Layer 5 of a small transformer language model trained on English Wikipedia (13 layers, counted from 0, width 128).
A neuron's activation on a vector x is GELU(weights . x + bias), where the dot is the dot product.

Input weights of the MLP neurons that the questions are about. A number n stands for (n - 500) times 0.00081.
n5 (bias -0.035): 314,427,517,195,269,458,397,508,319,447,452,357,226,767,479,646,423,491,547,418,755,660,397,446,577,631,356,678,441,418,456,410,476,649,869,355,723,533,678,422,332,834,448,445,699,707,656,479,288,413,529,480,264,645,529,891,509,542,383,411,562,700,496,313,648,512,556,256,573,754,433,658,645,450,363,573,483,556,611,436,588,620,531,567,504,500,509,321,440,542,360,570,557,496,607,477,291,395,440,566,790,598,453,512,482,344,492,551,388,593,383,635,314,320,629,521,365,378,504,491,582,383,805,589,451,418,521,570
n10 (bias -0.051): 624,492,521,311,528,593,483,735,569,450,447,586,398,246,738,347,631,241,413,479,340,684,596,684,351,540,467,802,522,132,389,417,701,404,581,466,346,399,586,404,597,542,439,474,616,529,378,400,668,500,697,794,252,430,566,588,758,589,485,392,204,394,480,161,470,462,540,500,339,373,576,927,707,587,226,513,395,610,708,487,608,517,402,568,445,689,523,394,689,391,496,404,592,407,480,554,556,365,477,488,668,342,717,508,605,469,570,283,468,569,602,528,627,460,549,331,646,496,440,781,383,210,504,413,374,438,483,630
n28 (bias -0.067): 500,628,593,486,567,616,445,518,500,665,519,556,712,553,467,741,211,674,807,743,424,345,470,379,341,318,320,366,500,762,265,477,629,782,599,542,433,597,775,611,571,841,452,429,486,199,411,872,386,466,472,601,513,486,683,374,563,472,331,799,458,263,589,495,472,745,307,594,414,418,367,549,616,586,549,874,430,379,404,462,426,510,336,360,659,562,316,378,640,603,539,523,349,544,173,222,482,195,593,468,352,601,341,527,606,359,559,457,264,586,299,402,815,439,464,258,536,481,627,263,220,217,625,474,287,514,592,570
n39 (bias -0.054): 678,390,194,564,315,267,504,586,623,465,369,596,365,314,688,601,256,547,393,230,537,418,597,591,381,577,576,678,372,282,594,544,423,629,342,509,638,782,285,770,440,387,328,427,276,424,237,592,372,570,536,568,522,487,496,549,477,396,394,459,419,621,741,487,696,473,612,512,355,263,671,642,599,602,539,185,325,281,381,564,490,555,383,491,464,441,730,147,449,201,428,345,398,609,598,376,649,445,669,513,554,628,534,697,787,715,902,445,495,550,387,723,486,580,591,585,375,686,468,500,451,413,598,793,538,571,99,513
n44 (bias -0.038): 269,234,684,720,630,262,514,475,452,363,477,520,592,511,537,618,415,572,470,601,653,615,508,276,407,538,533,482,549,478,338,590,577,504,337,682,331,474,403,523,714,599,545,421,619,434,553,598,451,490,449,793,412,521,410,616,473,434,363,407,463,361,616,309,291,278,332,392,615,432,510,380,281,548,479,606,463,477,587,560,636,620,510,529,746,433,492,504,283,575,479,667,738,681,552,473,538,466,736,525,697,514,434,514,484,634,336,515,536,272,478,563,630,528,447,277,447,422,511,321,464,362,431,380,867,518,475,526
n45 (bias -0.078): 639,528,475,845,575,392,271,452,437,313,341,396,552,251,745,476,524,496,662,484,466,533,598,515,901,465,377,566,391,623,565,631,441,459,613,648,393,644,610,560,381,608,453,449,407,615,532,640,306,274,422,426,456,440,670,549,449,816,628,563,376,351,627,657,723,455,70,606,670,474,276,322,323,464,356,440,653,418,496,703,698,283,304,492,442,538,615,474,285,634,585,696,480,539,516,466,598,345,665,504,364,516,567,449,491,388,681,441,460,479,409,354,565,445,152,438,425,580,454,478,773,388,541,515,249,626,512,644
n47 (bias -0.035): 591,690,717,573,504,325,575,582,368,469,355,338,330,407,440,294,330,603,556,305,674,423,447,745,333,410,371,705,399,389,547,389,526,665,409,678,225,451,564,621,569,559,700,642,509,325,358,293,321,516,429,686,201,517,425,764,463,477,574,376,842,639,690,594,372,478,374,397,469,551,150,353,666,539,526,704,818,425,442,683,653,477,475,360,523,701,471,410,425,562,340,624,522,944,449,496,504,445,934,314,451,434,415,603,612,322,522,288,413,349,608,418,453,356,383,276,543,705,755,565,743,522,669,613,490,509,313,375
n65 (bias -0.041): 585,633,544,524,454,496,178,466,552,594,401,415,373,504,382,337,666,686,549,660,585,440,530,412,434,553,374,405,423,484,675,374,508,729,724,725,614,540,285,570,618,432,340,496,476,789,611,427,476,518,524,545,247,376,664,399,232,692,305,646,500,635,469,385,634,354,442,376,349,249,519,349,329,729,788,656,615,459,504,545,289,700,629,740,356,581,559,621,475,507,567,300,488,441,311,485,346,400,469,645,726,457,398,455,366,674,554,549,637,423,556,527,661,631,377,313,542,472,492,533,492,170,461,630,411,383,464,646
n77 (bias -0.015): 689,654,445,371,683,538,370,496,302,446,526,465,681,439,392,554,365,430,767,617,578,325,550,492,566,552,605,534,414,517,415,630,375,311,611,445,447,648,604,447,248,721,421,401,664,466,500,530,340,392,362,341,586,430,716,385,526,696,512,422,326,445,541,589,595,349,575,554,529,500,520,282,339,192,463,426,416,496,675,457,770,378,709,589,436,491,446,389,478,645,512,345,579,598,697,372,556,389,528,629,441,396,597,298,587,456,562,548,185,128,627,646,579,616,917,284,605,885,131,632,362,516,727,543,559,471,529,243
n90 (bias -0.000): 391,451,554,492,508,686,419,429,513,577,530,366,664,573,213,387,556,406,372,398,466,450,469,695,298,480,561,463,399,378,491,561,461,586,621,631,626,660,500,684,567,384,538,382,429,434,607,525,395,579,537,698,464,376,626,478,701,488,455,597,479,335,734,793,576,365,740,508,307,696,531,661,595,563,775,423,368,650,585,315,566,420,419,363,450,576,399,833,329,584,635,577,630,266,429,443,375,345,619,508,669,382,571,323,410,457,713,838,682,327,339,268,470,310,787,492,528,504,559,539,520,193,230,204,562,419,615,373
n104 (bias -0.059): 343,674,411,378,360,447,281,364,734,788,491,500,311,564,414,409,607,426,587,465,414,227,519,279,517,390,596,654,811,461,584,662,610,456,375,544,475,526,256,344,589,473,541,288,834,522,411,582,491,395,452,575,504,504,717,608,514,366,520,410,571,580,717,411,559,329,564,772,630,418,508,523,553,341,487,308,443,472,552,636,773,682,224,558,607,315,486,658,445,447,483,338,408,272,538,553,546,745,534,295,323,696,786,496,635,403,547,178,443,297,362,420,569,208,573,447,538,169,635,721,762,603,469,351,594,443,733,809
n213 (bias -0.019): 387,605,539,469,422,431,453,521,513,703,897,496,500,411,588,613,604,496,744,601,535,387,574,361,479,451,772,287,155,538,739,390,430,589,262,747,599,628,548,344,459,625,580,601,443,667,459,315,443,406,657,391,591,604,828,512,389,323,547,399,569,650,393,547,574,398,612,685,454,638,492,455,307,253,342,460,294,393,508,369,669,430,472,392,388,413,495,482,415,667,725,733,343,518,659,441,504,476,652,475,243,652,394,369,463,375,462,623,708,154,517,422,920,435,417,483,771,582,352,255,661,533,232,404,344,466,564,372
n231 (bias -0.042): 508,797,359,519,551,504,399,431,473,548,472,311,482,261,612,396,533,527,410,589,384,527,316,426,515,727,710,489,527,485,520,212,655,342,801,474,373,470,732,437,504,390,547,345,434,617,337,612,628,507,395,447,485,496,411,575,304,359,411,284,651,598,598,394,431,492,335,427,219,735,468,691,375,533,606,387,311,586,519,264,548,628,482,359,565,184,641,607,225,591,486,470,373,377,532,677,625,500,202,422,591,574,450,630,722,480,644,527,663,469,591,554,610,618,580,636,536,611,604,409,489,628,462,567,544,519,586,496
n252 (bias -0.070): 518,549,536,431,665,396,491,574,468,491,128,168,171,232,583,748,566,378,486,589,731,436,573,270,389,535,500,451,325,437,372,388,565,653,500,581,747,640,482,439,530,741,374,408,597,613,361,365,666,727,818,572,522,465,513,455,247,605,179,366,432,554,378,414,150,352,561,675,540,434,418,667,473,362,763,645,500,721,402,583,543,314,445,373,586,601,974,609,448,508,564,639,420,800,457,479,706,513,525,607,414,455,440,453,559,505,443,481,749,532,473,552,660,300,434,495,305,463,289,392,357,308,662,644,428,870,478,275
n255 (bias -0.056): 403,668,584,663,584,366,492,332,643,143,206,532,825,551,562,299,271,575,658,477,523,296,224,475,325,671,594,420,527,421,392,775,493,470,400,538,668,481,481,524,280,431,449,519,550,629,628,535,313,576,451,568,702,463,624,541,393,335,441,691,450,698,438,496,550,534,397,458,630,437,471,380,648,649,729,528,576,480,571,469,378,590,713,377,661,197,606,464,342,507,521,455,624,440,631,539,684,482,453,504,492,669,406,409,450,365,656,340,352,325,351,566,595,360,364,470,467,550,481,690,492,622,428,568,467,406,587,519
n272 (bias -0.053): 724,394,396,227,537,548,308,737,280,402,838,460,374,513,478,695,454,581,379,543,681,539,580,700,708,653,397,590,359,333,377,517,430,328,788,483,330,677,306,576,604,583,455,292,738,556,591,340,412,425,487,557,392,555,232,649,284,548,555,496,777,643,359,175,553,397,617,552,500,509,644,245,388,599,755,241,375,424,462,840,390,691,496,417,539,584,583,368,397,408,557,325,594,495,376,408,377,585,385,611,573,479,261,843,622,419,534,509,771,221,622,488,306,529,467,491,392,421,518,752,517,550,436,367,615,573,448,517
n286 (bias -0.042): 744,438,517,650,439,361,371,609,179,251,566,488,586,701,147,475,672,583,644,405,608,347,596,613,558,295,333,550,358,454,309,488,416,362,538,600,221,798,436,522,472,601,596,457,650,429,391,807,491,258,358,480,606,566,446,530,316,555,492,388,555,572,723,458,521,508,351,341,591,361,584,535,529,527,622,491,323,478,363,663,357,647,696,703,635,449,585,491,653,488,532,600,724,894,304,636,420,528,360,421,374,479,520,552,623,412,598,478,418,255,500,544,750,393,565,529,597,517,620,333,608,325,228,555,478,164,718,643
n294 (bias -0.060): 619,509,527,505,340,581,460,578,783,553,495,492,474,313,528,249,644,238,440,620,615,477,578,496,271,500,487,513,156,571,472,456,419,330,827,527,444,634,252,449,621,554,486,528,330,518,345,431,528,463,549,852,487,461,862,683,411,590,488,376,590,531,625,378,766,464,313,397,742,579,312,689,379,500,470,676,496,509,859,445,476,431,759,283,599,779,524,335,626,525,390,487,456,675,235,397,555,635,330,571,307,482,654,444,612,608,636,551,243,449,468,427,608,212,417,540,926,354,436,561,256,739,411,399,342,522,263,352
n303 (bias -0.022): 431,641,476,427,546,466,416,543,538,440,489,506,536,606,399,397,774,429,479,392,723,410,419,494,373,633,645,408,368,679,633,540,546,405,486,371,484,452,517,496,651,562,669,427,500,367,628,759,636,416,453,494,395,483,550,617,316,551,472,375,183,585,516,500,354,432,546,475,367,627,318,618,405,511,477,595,411,546,450,681,783,458,408,462,479,608,558,482,369,648,289,567,705,547,487,500,526,494,401,507,520,440,685,389,274,728,653,538,489,472,387,572,418,628,381,503,451,403,583,443,507,530,619,455,384,349,751,221
n339 (bias -0.027): 424,635,303,517,420,634,409,568,437,488,366,585,613,496,427,582,274,613,349,558,423,420,383,774,329,639,471,471,636,339,601,446,778,496,580,616,480,512,228,764,524,605,375,253,568,529,320,526,304,424,545,473,255,524,451,474,457,433,595,670,663,233,652,542,258,430,708,508,606,603,607,399,629,341,415,250,225,509,730,547,425,530,636,580,429,436,594,557,678,338,406,446,389,487,623,588,784,473,602,771,720,340,417,389,256,509,853,427,590,185,705,408,582,543,710,562,364,378,500,582,369,379,479,566,344,463,653,575
n345 (bias -0.058): 496,596,320,450,391,362,315,563,649,456,424,526,382,745,608,544,382,652,408,420,546,508,381,508,536,531,621,362,612,581,487,556,477,330,603,209,391,597,488,441,426,529,521,321,591,472,793,550,521,426,476,450,433,421,716,404,593,222,337,733,402,484,555,471,566,734,297,664,655,403,539,551,240,513,587,315,179,521,480,537,267,458,557,426,484,392,852,679,213,462,515,592,468,389,473,500,623,458,324,512,463,764,396,539,434,598,872,437,715,754,284,453,466,374,583,394,745,344,587,559,632,653,334,652,331,308,613,464
n352 (bias -0.053): 457,500,466,187,460,407,417,795,466,637,439,668,435,613,534,533,476,736,344,562,277,491,382,667,479,556,592,492,684,546,372,296,861,425,602,625,677,395,509,400,318,479,583,487,564,395,351,388,285,542,625,472,435,435,450,462,413,195,347,290,681,159,189,416,646,387,487,639,451,609,452,522,597,537,443,431,487,330,633,380,688,621,699,487,394,590,594,663,579,484,441,300,600,416,360,585,484,445,304,454,466,819,324,544,395,676,254,673,495,427,728,484,474,654,683,584,826,560,534,714,554,480,663,547,168,496,500,542
n378 (bias -0.056): 580,411,317,277,409,426,206,476,597,549,414,868,532,547,322,613,480,217,598,370,720,755,344,661,545,512,369,619,357,308,509,271,646,557,617,574,643,558,466,530,778,604,440,534,584,566,591,199,492,417,570,706,663,396,427,522,650,305,462,454,397,285,289,264,652,594,547,667,658,243,563,439,397,293,412,496,442,573,329,648,632,398,515,338,483,664,756,678,436,638,643,696,545,339,303,538,500,558,454,484,541,598,429,816,500,340,528,521,620,339,380,500,569,539,476,463,670,379,643,440,427,488,365,423,460,398,611,722

Each question shows a token from some text and the vector x that enters the MLP there. A number n stands for (n - 500) times 0.009.

"t": 628,526,598,483,523,518,563,454,552,473,483,693,643,400,442,595,682,589,317,587,605,369,396,505,412,394,445,487,294,682,285,734,517,467,354,454,550,389,583,470,569,252,364,451,389,526,527,502,432,716,536,326,531,544,458,425,827,354,720,575,530,575,423,494,525,509,524,294,365,502,507,743,522,241,297,262,661,662,672,655,372,669,438,517,485,597,710,574,645,444,583,505,546,552,729,642,487,522,585,338,493,304,525,415,298,637,321,384,436,515,607,558,562,486,512,373,386,475,338,289,565,631,361,612,621,445,482,315
Which of these neurons fires most? n10

" E": 680,576,662,420,452,576,705,451,502,494,540,494,532,424,542,648,545,535,451,699,567,502,291,558,548,531,363,604,322,696,293,768,503,412,393,690,466,288,460,457,501,383,431,321,220,701,493,623,520,699,467,302,598,409,584,403,674,422,560,544,568,525,433,538,592,634,595,306,420,681,523,656,524,428,279,472,717,670,513,625,369,639,315,352,415,637,614,596,495,529,343,390,545,337,634,620,507,539,612,172,616,347,577,460,398,671,364,431,567,667,626,478,443,630,440,498,408,368,406,359,366,571,496,445,570,449,281,366
Which neuron fires most, and how strongly? n303, at about 0.093

"et": 710,461,568,422,496,504,514,433,568,555,459,722,694,402,493,623,626,633,325,628,733,549,380,512,478,451,335,515,383,529,462,640,599,398,468,481,634,437,599,425,555,345,531,414,381,454,467,543,437,674,412,294,433,577,425,288,725,402,534,418,530,571,454,440,551,592,526,374,601,545,580,582,635,392,205,345,775,635,763,681,387,562,403,491,401,566,584,523,456,611,305,401,467,427,637,522,439,577,624,291,454,399,492,483,459,583,353,325,373,741,615,712,554,418,561,499,290,429,346,214,512,641,455,672,716,424,435,339
Which of these neurons fires most? n39

"e": 732,573,635,439,446,568,556,401,373,601,573,564,613,441,413,533,512,657,447,690,621,526,302,509,499,417,449,524,346,758,240,730,567,430,326,505,567,399,494,472,516,412,346,462,358,627,518,637,519,668,559,155,550,504,493,404,686,341,653,427,555,453,447,614,535,671,477,431,348,571,489,628,583,288,375,455,745,513,498,560,260,643,267,388,471,602,575,643,508,562,456,415,652,508,688,632,473,556,801,282,670,491,517,387,361,619,340,430,431,460,445,708,452,693,512,490,352,412,337,314,533,421,366,615,537,489,439,346
Which of these neurons fires most? n303

" re": 744,515,683,333,497,524,567,503,370,585,585,665,604,395,628,541,595,534,543,639,554,403,227,504,634,528,478,601,431,643,346,771,619,322,406,495,594,316,399,499,629,336,362,451,367,659,539,563,545,609,435,477,589,481,553,333,699,538,488,463,532,685,623,617,720,547,485,450,452,633,314,725,531,357,381,256,659,690,630,658,369,630,486,209,457,551,580,520,490,382,304,413,502,387,562,515,392,503,641,268,451,480,579,554,346,656,388,457,592,633,648,542,401,548,409,474,363,406,370,244,451,555,404,462,605,361,318,369
Which of these neurons fires most? n294

"la": 667,607,532,283,537,420,402,336,540,537,618,628,438,484,413,512,604,551,473,560,563,558,428,617,421,498,523,609,490,712,352,689,655,470,486,560,553,399,449,440,572,371,405,480,396,571,479,496,373,611,521,363,565,565,439,398,672,499,621,375,623,525,497,708,637,646,497,495,475,549,419,681,688,295,318,331,780,671,604,820,329,526,397,353,443,592,643,555,392,494,307,291,429,308,679,449,349,602,691,254,422,479,632,550,387,691,253,346,452,530,625,672,434,540,500,390,453,416,413,231,615,453,481,649,611,324,404,445
Which three neurons fire most, strongest first? n104, n47, n352

"r": 677,503,644,310,524,596,645,457,441,622,503,494,577,335,491,628,591,518,387,555,408,454,359,475,575,334,493,589,348,775,200,624,665,399,476,459,604,338,662,473,542,278,402,450,292,657,566,577,539,693,502,206,486,430,437,348,748,551,649,487,510,590,371,598,484,612,567,440,508,502,498,786,452,479,339,453,693,705,734,621,253,587,482,537,542,539,691,713,616,486,588,531,426,463,589,487,478,503,648,286,479,453,393,485,410,667,327,425,434,512,592,682,378,449,438,366,378,351,364,241,514,523,464,461,564,397,481,474
Which of these neurons fires most? n252

" Ad": 732,574,609,463,405,610,618,428,369,656,503,527,407,429,484,579,660,597,435,634,522,364,397,502,523,352,489,464,409,597,311,744,552,443,436,560,468,306,345,399,621,312,475,373,241,581,590,557,471,727,412,344,548,416,581,443,616,414,649,521,740,669,509,519,551,680,583,304,395,493,388,474,396,450,378,484,831,626,554,533,330,637,452,419,363,620,654,608,390,550,500,384,705,422,506,549,625,574,648,202,623,415,467,435,372,710,374,415,487,738,493,611,507,594,476,640,455,314,297,294,495,578,472,383,748,370,465,412
Which of these neurons fires most? n65

"-": 682,603,653,367,495,520,424,471,425,390,598,562,635,397,335,630,591,702,509,707,531,463,364,522,579,356,488,541,350,662,369,574,498,407,413,417,484,423,461,587,556,350,451,453,282,496,485,473,528,710,612,385,488,565,467,390,540,560,668,530,524,688,583,545,582,545,557,343,468,631,520,564,544,401,277,278,758,577,539,759,326,712,413,485,378,481,651,632,555,511,284,578,490,511,674,501,518,481,740,184,482,474,532,467,411,751,278,390,438,583,601,622,430,461,432,555,343,355,413,278,525,588,490,574,659,443,188,312
Which three neurons fire most, strongest first? n47, n39, n303

"ry": 776,585,711,429,450,630,487,506,489,606,543,446,594,517,377,569,673,529,279,662,609,534,311,573,370,378,383,594,429,718,223,651,559,479,430,405,416,262,467,490,510,339,444,559,275,591,600,444,500,578,459,355,555,639,419,492,713,379,601,515,501,446,420,506,454,638,601,309,393,492,610,740,593,402,182,519,742,600,749,657,233,590,530,385,476,577,505,635,500,542,472,344,541,454,599,661,583,613,655,335,491,558,382,577,460,716,463,414,523,599,446,508,382,620,566,388,317,381,377,290,514,511,320,519,599,361,407,506
Which neuron fires most, and how strongly? n10, at about 0.5

" and": 576,669,597,388,535,506,555,529,441,590,581,505,598,402,399,695,487,643,458,754,621,404,373,441,513,469,379,510,527,693,291,652,546,394,467,452,532,372,519,545,473,398,428,415,401,603,654,549,517,678,516,299,497,543,555,451,725,481,565,588,664,538,534,469,610,604,442,354,456,585,450,488,524,446,453,306,602,688,623,713,320,594,503,487,440,544,641,634,479,348,403,514,513,389,550,550,475,525,647,303,507,419,593,577,357,699,248,489,385,440,541,733,469,720,405,424,161,337,141,219,564,534,334,682,588,342,373,376
Which of these neurons fires most? n44

"art": 764,534,619,421,427,489,500,492,404,513,623,684,711,390,462,578,607,556,310,506,580,487,327,503,512,403,367,438,391,544,336,739,623,359,552,440,631,401,572,522,504,266,409,439,453,369,539,561,516,631,396,291,522,589,384,390,662,353,478,561,566,605,375,454,680,662,588,302,556,547,624,543,635,290,178,372,680,640,703,694,340,554,340,469,361,514,716,736,505,663,345,472,491,507,654,575,544,579,599,289,530,473,455,577,502,579,355,386,511,711,614,633,382,443,510,466,367,377,393,233,532,597,379,559,628,474,432,415
Which of these neurons fires most? n378

"pt": 697,540,617,417,559,590,578,400,490,424,555,666,675,414,379,549,792,658,371,648,464,500,324,436,557,324,431,489,323,741,364,495,588,332,500,564,573,446,523,545,546,239,407,499,283,733,652,554,547,789,438,270,432,544,496,453,761,394,525,463,626,649,392,421,502,654,455,346,493,588,383,502,513,429,185,368,633,640,536,614,327,658,333,526,356,577,616,654,630,612,695,518,411,362,588,505,360,601,543,336,585,482,470,449,531,545,453,415,435,516,479,583,602,531,465,388,401,418,361,232,615,577,485,654,551,439,419,336
Which neuron fires most, and how strongly? n213, at about 0.62

" 2020": 806,642,761,358,471,497,599,400,309,484,510,726,708,605,399,562,527,526,490,680,533,390,332,439,485,535,324,553,442,738,363,690,438,416,411,393,465,459,565,529,525,301,475,442,356,552,567,463,406,661,576,414,486,552,417,350,662,493,531,400,559,542,429,510,705,575,451,253,596,627,627,553,526,417,329,443,671,437,640,606,413,671,439,471,372,589,697,695,477,479,350,679,596,306,781,667,417,576,601,351,580,449,492,568,555,484,456,526,255,451,571,392,445,689,489,413,433,474,203,225,465,532,412,358,530,332,469,565
Which two neurons fire most, strongest first? n77, n255

"da": 707,620,635,366,387,458,501,406,416,432,756,653,525,386,436,685,562,622,369,535,523,549,423,499,480,475,384,524,518,794,183,678,592,498,375,425,571,329,369,543,456,415,489,413,349,466,658,503,414,764,553,265,592,516,406,401,647,376,708,350,613,461,471,559,573,606,511,450,349,559,570,703,558,305,376,462,710,720,622,696,412,643,473,446,356,540,545,660,539,675,507,448,542,384,665,596,469,567,776,373,570,442,422,447,487,569,305,408,466,486,540,541,410,572,448,543,473,357,426,275,563,591,187,499,593,304,483,427
Which three neurons fire most, strongest first? n352, n213, n90

"f": 695,561,579,375,347,514,515,476,463,643,603,580,601,468,508,603,603,665,481,618,572,506,352,534,557,344,446,664,467,580,583,589,577,486,400,593,577,373,490,511,579,395,300,459,270,535,562,552,437,708,520,315,470,556,399,404,689,541,569,511,561,578,364,460,713,581,490,164,491,493,567,748,579,325,381,399,680,650,589,786,349,578,379,309,434,565,683,453,626,483,462,375,478,490,802,612,358,434,506,170,427,403,550,556,438,617,370,491,462,667,477,609,375,429,383,480,294,340,259,270,591,536,505,666,649,399,319,421
Which of these neurons fires most? n39

"mm": 632,401,722,390,387,555,473,371,326,502,520,639,562,504,473,661,623,694,347,610,651,487,314,524,606,388,436,663,471,556,260,538,591,503,447,525,452,372,499,537,501,201,448,517,371,597,599,497,564,618,526,384,550,675,535,441,761,377,684,552,566,604,425,415,618,529,575,141,481,561,591,668,546,349,384,468,598,725,578,726,229,614,574,385,349,566,663,627,594,605,567,380,448,506,625,573,450,514,556,376,408,358,516,555,171,685,443,443,428,679,560,508,428,430,529,434,439,297,316,299,556,573,307,574,463,364,398,428
Which neuron fires most, and how strongly? n5, at about 0.33

"c": 635,487,675,442,416,607,537,377,437,575,526,484,540,445,501,475,697,692,318,693,683,392,303,542,504,407,486,544,359,693,369,662,543,529,366,457,525,313,514,536,509,295,340,433,299,514,627,439,519,647,560,352,440,597,469,499,702,639,822,564,439,611,531,508,607,491,465,262,383,462,506,762,330,327,362,494,725,656,514,674,168,708,507,323,460,574,563,686,487,573,579,499,545,412,603,585,427,553,633,117,440,535,416,608,463,608,450,533,450,536,584,453,460,464,371,362,369,309,520,416,663,532,396,393,657,334,487,533
Which three neurons fire most, strongest first? n65, n90, n47

" 2014": 674,629,760,385,413,598,524,424,299,473,536,667,732,561,503,538,516,570,393,682,531,391,280,443,596,446,435,551,331,714,287,677,494,408,363,376,398,413,491,577,494,363,451,500,432,505,559,498,482,715,603,428,433,510,397,478,664,492,610,463,552,523,437,515,595,625,482,348,575,576,551,573,573,425,303,542,719,595,643,676,426,717,457,467,365,690,677,630,532,517,433,682,573,286,738,657,413,548,556,313,536,328,504,479,517,469,500,533,295,322,614,437,427,714,449,386,469,471,294,175,456,570,328,340,514,408,454,464
Which of these neurons fires most? n77

"na": 678,659,605,502,443,485,416,273,380,364,666,653,612,449,465,566,666,609,394,640,554,551,387,443,423,420,313,478,335,872,238,695,485,373,413,517,534,430,435,550,478,437,416,463,319,568,614,547,396,678,587,354,640,586,416,444,722,420,760,428,700,439,465,522,618,604,537,544,447,530,647,523,537,290,399,481,657,642,676,587,204,653,365,437,392,544,748,663,580,474,557,455,627,425,571,475,537,503,527,216,403,608,435,498,468,702,359,497,476,529,570,523,479,562,471,441,498,362,468,263,520,508,287,609,434,326,411,374
Which of these neurons fires most? n286

"'": 687,585,609,369,391,555,505,374,443,535,583,557,617,289,340,524,603,568,404,802,514,363,374,452,506,521,477,580,381,777,299,680,448,395,380,437,505,567,541,662,401,340,477,472,192,675,701,572,464,785,563,474,583,479,454,502,625,442,572,573,578,608,576,433,687,681,444,492,440,500,554,671,569,419,435,429,588,562,667,684,376,578,493,404,352,546,571,697,482,457,568,500,504,501,596,564,551,556,576,321,609,449,521,507,261,707,382,346,459,599,350,580,373,653,550,432,429,457,197,243,351,416,340,582,575,391,325,304
Which of these neurons fires most? n90

"x": 651,457,591,385,369,569,529,320,352,559,369,613,627,580,310,636,637,641,329,691,447,517,316,579,493,363,480,470,414,728,311,628,653,495,535,532,501,315,403,558,534,284,399,410,321,578,587,502,495,673,564,399,472,552,483,344,770,457,626,510,526,577,610,460,528,558,415,457,407,588,552,536,580,335,279,395,703,626,573,607,283,671,441,364,501,590,460,680,623,556,581,373,496,410,597,675,436,583,726,282,370,498,537,478,493,691,366,384,600,571,313,574,503,478,485,476,474,377,256,255,560,662,335,751,644,414,429,492
Which two neurons fire most, strongest first? n104, n90

" May": 684,571,696,332,493,652,582,517,310,434,594,562,584,416,551,481,683,510,356,700,502,409,296,456,449,271,347,537,325,638,295,734,567,363,419,582,362,362,587,593,518,273,460,498,355,608,510,558,538,631,579,416,587,674,463,411,631,488,635,619,647,472,352,521,592,595,425,339,565,549,439,538,569,369,211,566,738,619,454,683,424,643,450,430,389,616,669,817,506,480,440,617,512,344,661,666,482,574,600,293,535,329,463,567,472,559,429,422,280,554,611,567,461,687,509,411,493,394,358,230,421,483,421,461,549,431,408,524
Which of these neurons fires most? n10

"ge": 780,545,593,296,426,593,596,416,453,498,673,649,528,464,287,559,568,650,428,541,581,667,300,514,476,495,575,635,388,802,313,674,626,421,296,475,540,505,564,437,615,454,348,468,330,659,638,459,549,691,567,228,588,524,298,428,605,320,491,445,618,510,494,469,512,727,504,316,461,458,584,650,633,309,284,504,628,570,624,769,213,627,379,426,443,582,652,548,524,508,551,411,569,419,683,624,448,590,689,483,494,439,477,411,418,607,414,452,445,546,562,541,494,683,443,453,409,352,209,215,548,419,469,410,476,401,442,373
Which neuron fires most, and how strongly? n378, at about 0.22

".": 721,644,682,314,570,488,532,417,312,650,568,552,642,429,472,654,561,594,503,704,575,446,305,631,600,491,504,539,555,707,352,729,557,275,467,496,438,382,564,607,491,366,441,395,313,546,653,381,487,734,428,362,456,659,493,432,607,517,552,593,492,573,497,333,512,602,423,389,423,559,485,617,594,325,336,400,568,609,528,628,288,574,314,431,499,554,665,657,644,458,379,584,514,424,665,605,450,592,580,187,511,537,630,642,516,544,283,415,437,408,681,626,357,619,529,393,329,455,172,236,353,518,564,568,515,369,385,442
Which three neurons fire most, strongest first? n77, n272, n231

"s": 691,519,502,442,485,498,533,268,383,497,431,591,648,429,365,578,590,683,515,615,568,521,223,573,580,300,492,603,344,565,379,725,583,484,440,594,537,572,514,455,510,482,340,376,304,467,486,578,407,629,539,424,616,528,490,438,716,587,638,566,660,614,513,572,585,765,579,395,462,588,371,567,519,309,335,235,744,748,555,511,308,611,436,363,506,589,527,581,591,501,528,543,349,459,676,525,421,702,756,254,526,426,505,388,405,550,282,449,485,491,569,673,392,377,364,575,244,486,382,194,464,689,398,475,604,469,403,474
Which three neurons fire most, strongest first? n47, n45, n255

"\n": 731,578,685,236,555,571,594,511,358,578,531,584,536,510,587,546,607,524,582,636,497,471,276,660,554,518,436,577,374,679,388,780,643,358,526,463,488,415,495,567,586,445,489,391,319,594,637,429,556,711,514,415,418,582,553,461,579,552,498,519,542,554,423,369,495,635,454,358,328,614,539,585,597,425,364,347,620,769,507,599,291,624,323,324,428,629,653,662,551,375,343,436,573,297,745,528,422,537,742,150,521,421,586,528,527,688,355,463,524,624,518,480,481,551,451,451,281,367,377,204,387,552,440,479,566,410,434,348
Which three neurons fire most, strongest first? n10, n303, n272

" g": 721,553,572,402,526,600,539,358,356,507,446,732,815,348,423,691,652,567,360,677,581,500,437,514,550,427,635,715,400,742,233,607,517,465,309,461,554,327,508,615,515,328,448,423,269,611,654,482,620,739,552,267,535,539,421,569,683,609,428,588,551,575,498,488,529,634,426,336,374,539,455,581,528,434,475,416,666,675,577,686,436,549,365,319,305,503,591,573,664,538,504,497,559,326,624,602,320,493,526,324,496,493,505,493,299,576,532,429,493,516,533,548,498,506,457,432,367,296,373,310,535,626,426,365,644,315,251,512
Which of these neurons fires most? n303

" II": 615,635,577,354,486,585,524,419,440,474,466,609,567,465,403,563,661,613,332,732,479,389,329,647,545,514,384,496,470,741,355,725,627,364,415,493,464,359,587,535,382,419,475,367,261,533,445,603,420,751,557,413,491,511,318,483,598,452,572,509,642,588,431,497,654,671,564,507,328,667,692,670,442,465,374,467,665,544,624,641,400,696,408,413,387,618,546,645,484,575,436,462,613,442,538,737,372,617,617,257,456,455,427,521,439,650,279,370,548,566,566,576,385,552,550,455,524,213,242,244,453,597,394,584,608,252,315,491
Which neuron fires most, and how strongly? n352, at about 1.7

"ate": 653,706,578,395,352,536,580,454,503,546,557,611,541,371,467,501,610,617,487,577,536,399,314,552,519,422,279,486,526,701,268,712,543,420,382,450,510,474,434,486,644,250,351,374,348,618,621,610,584,622,482,355,561,581,289,254,716,437,679,345,688,498,420,412,628,707,464,540,520,559,463,700,662,292,232,338,728,666,695,579,378,719,378,487,489,569,599,499,445,462,425,536,447,436,652,640,497,593,556,402,585,463,604,443,406,567,388,444,518,547,552,625,468,383,545,570,311,554,286,203,374,547,544,607,554,490,357,473
Which neuron fires most, and how strongly? n339, at about 0.024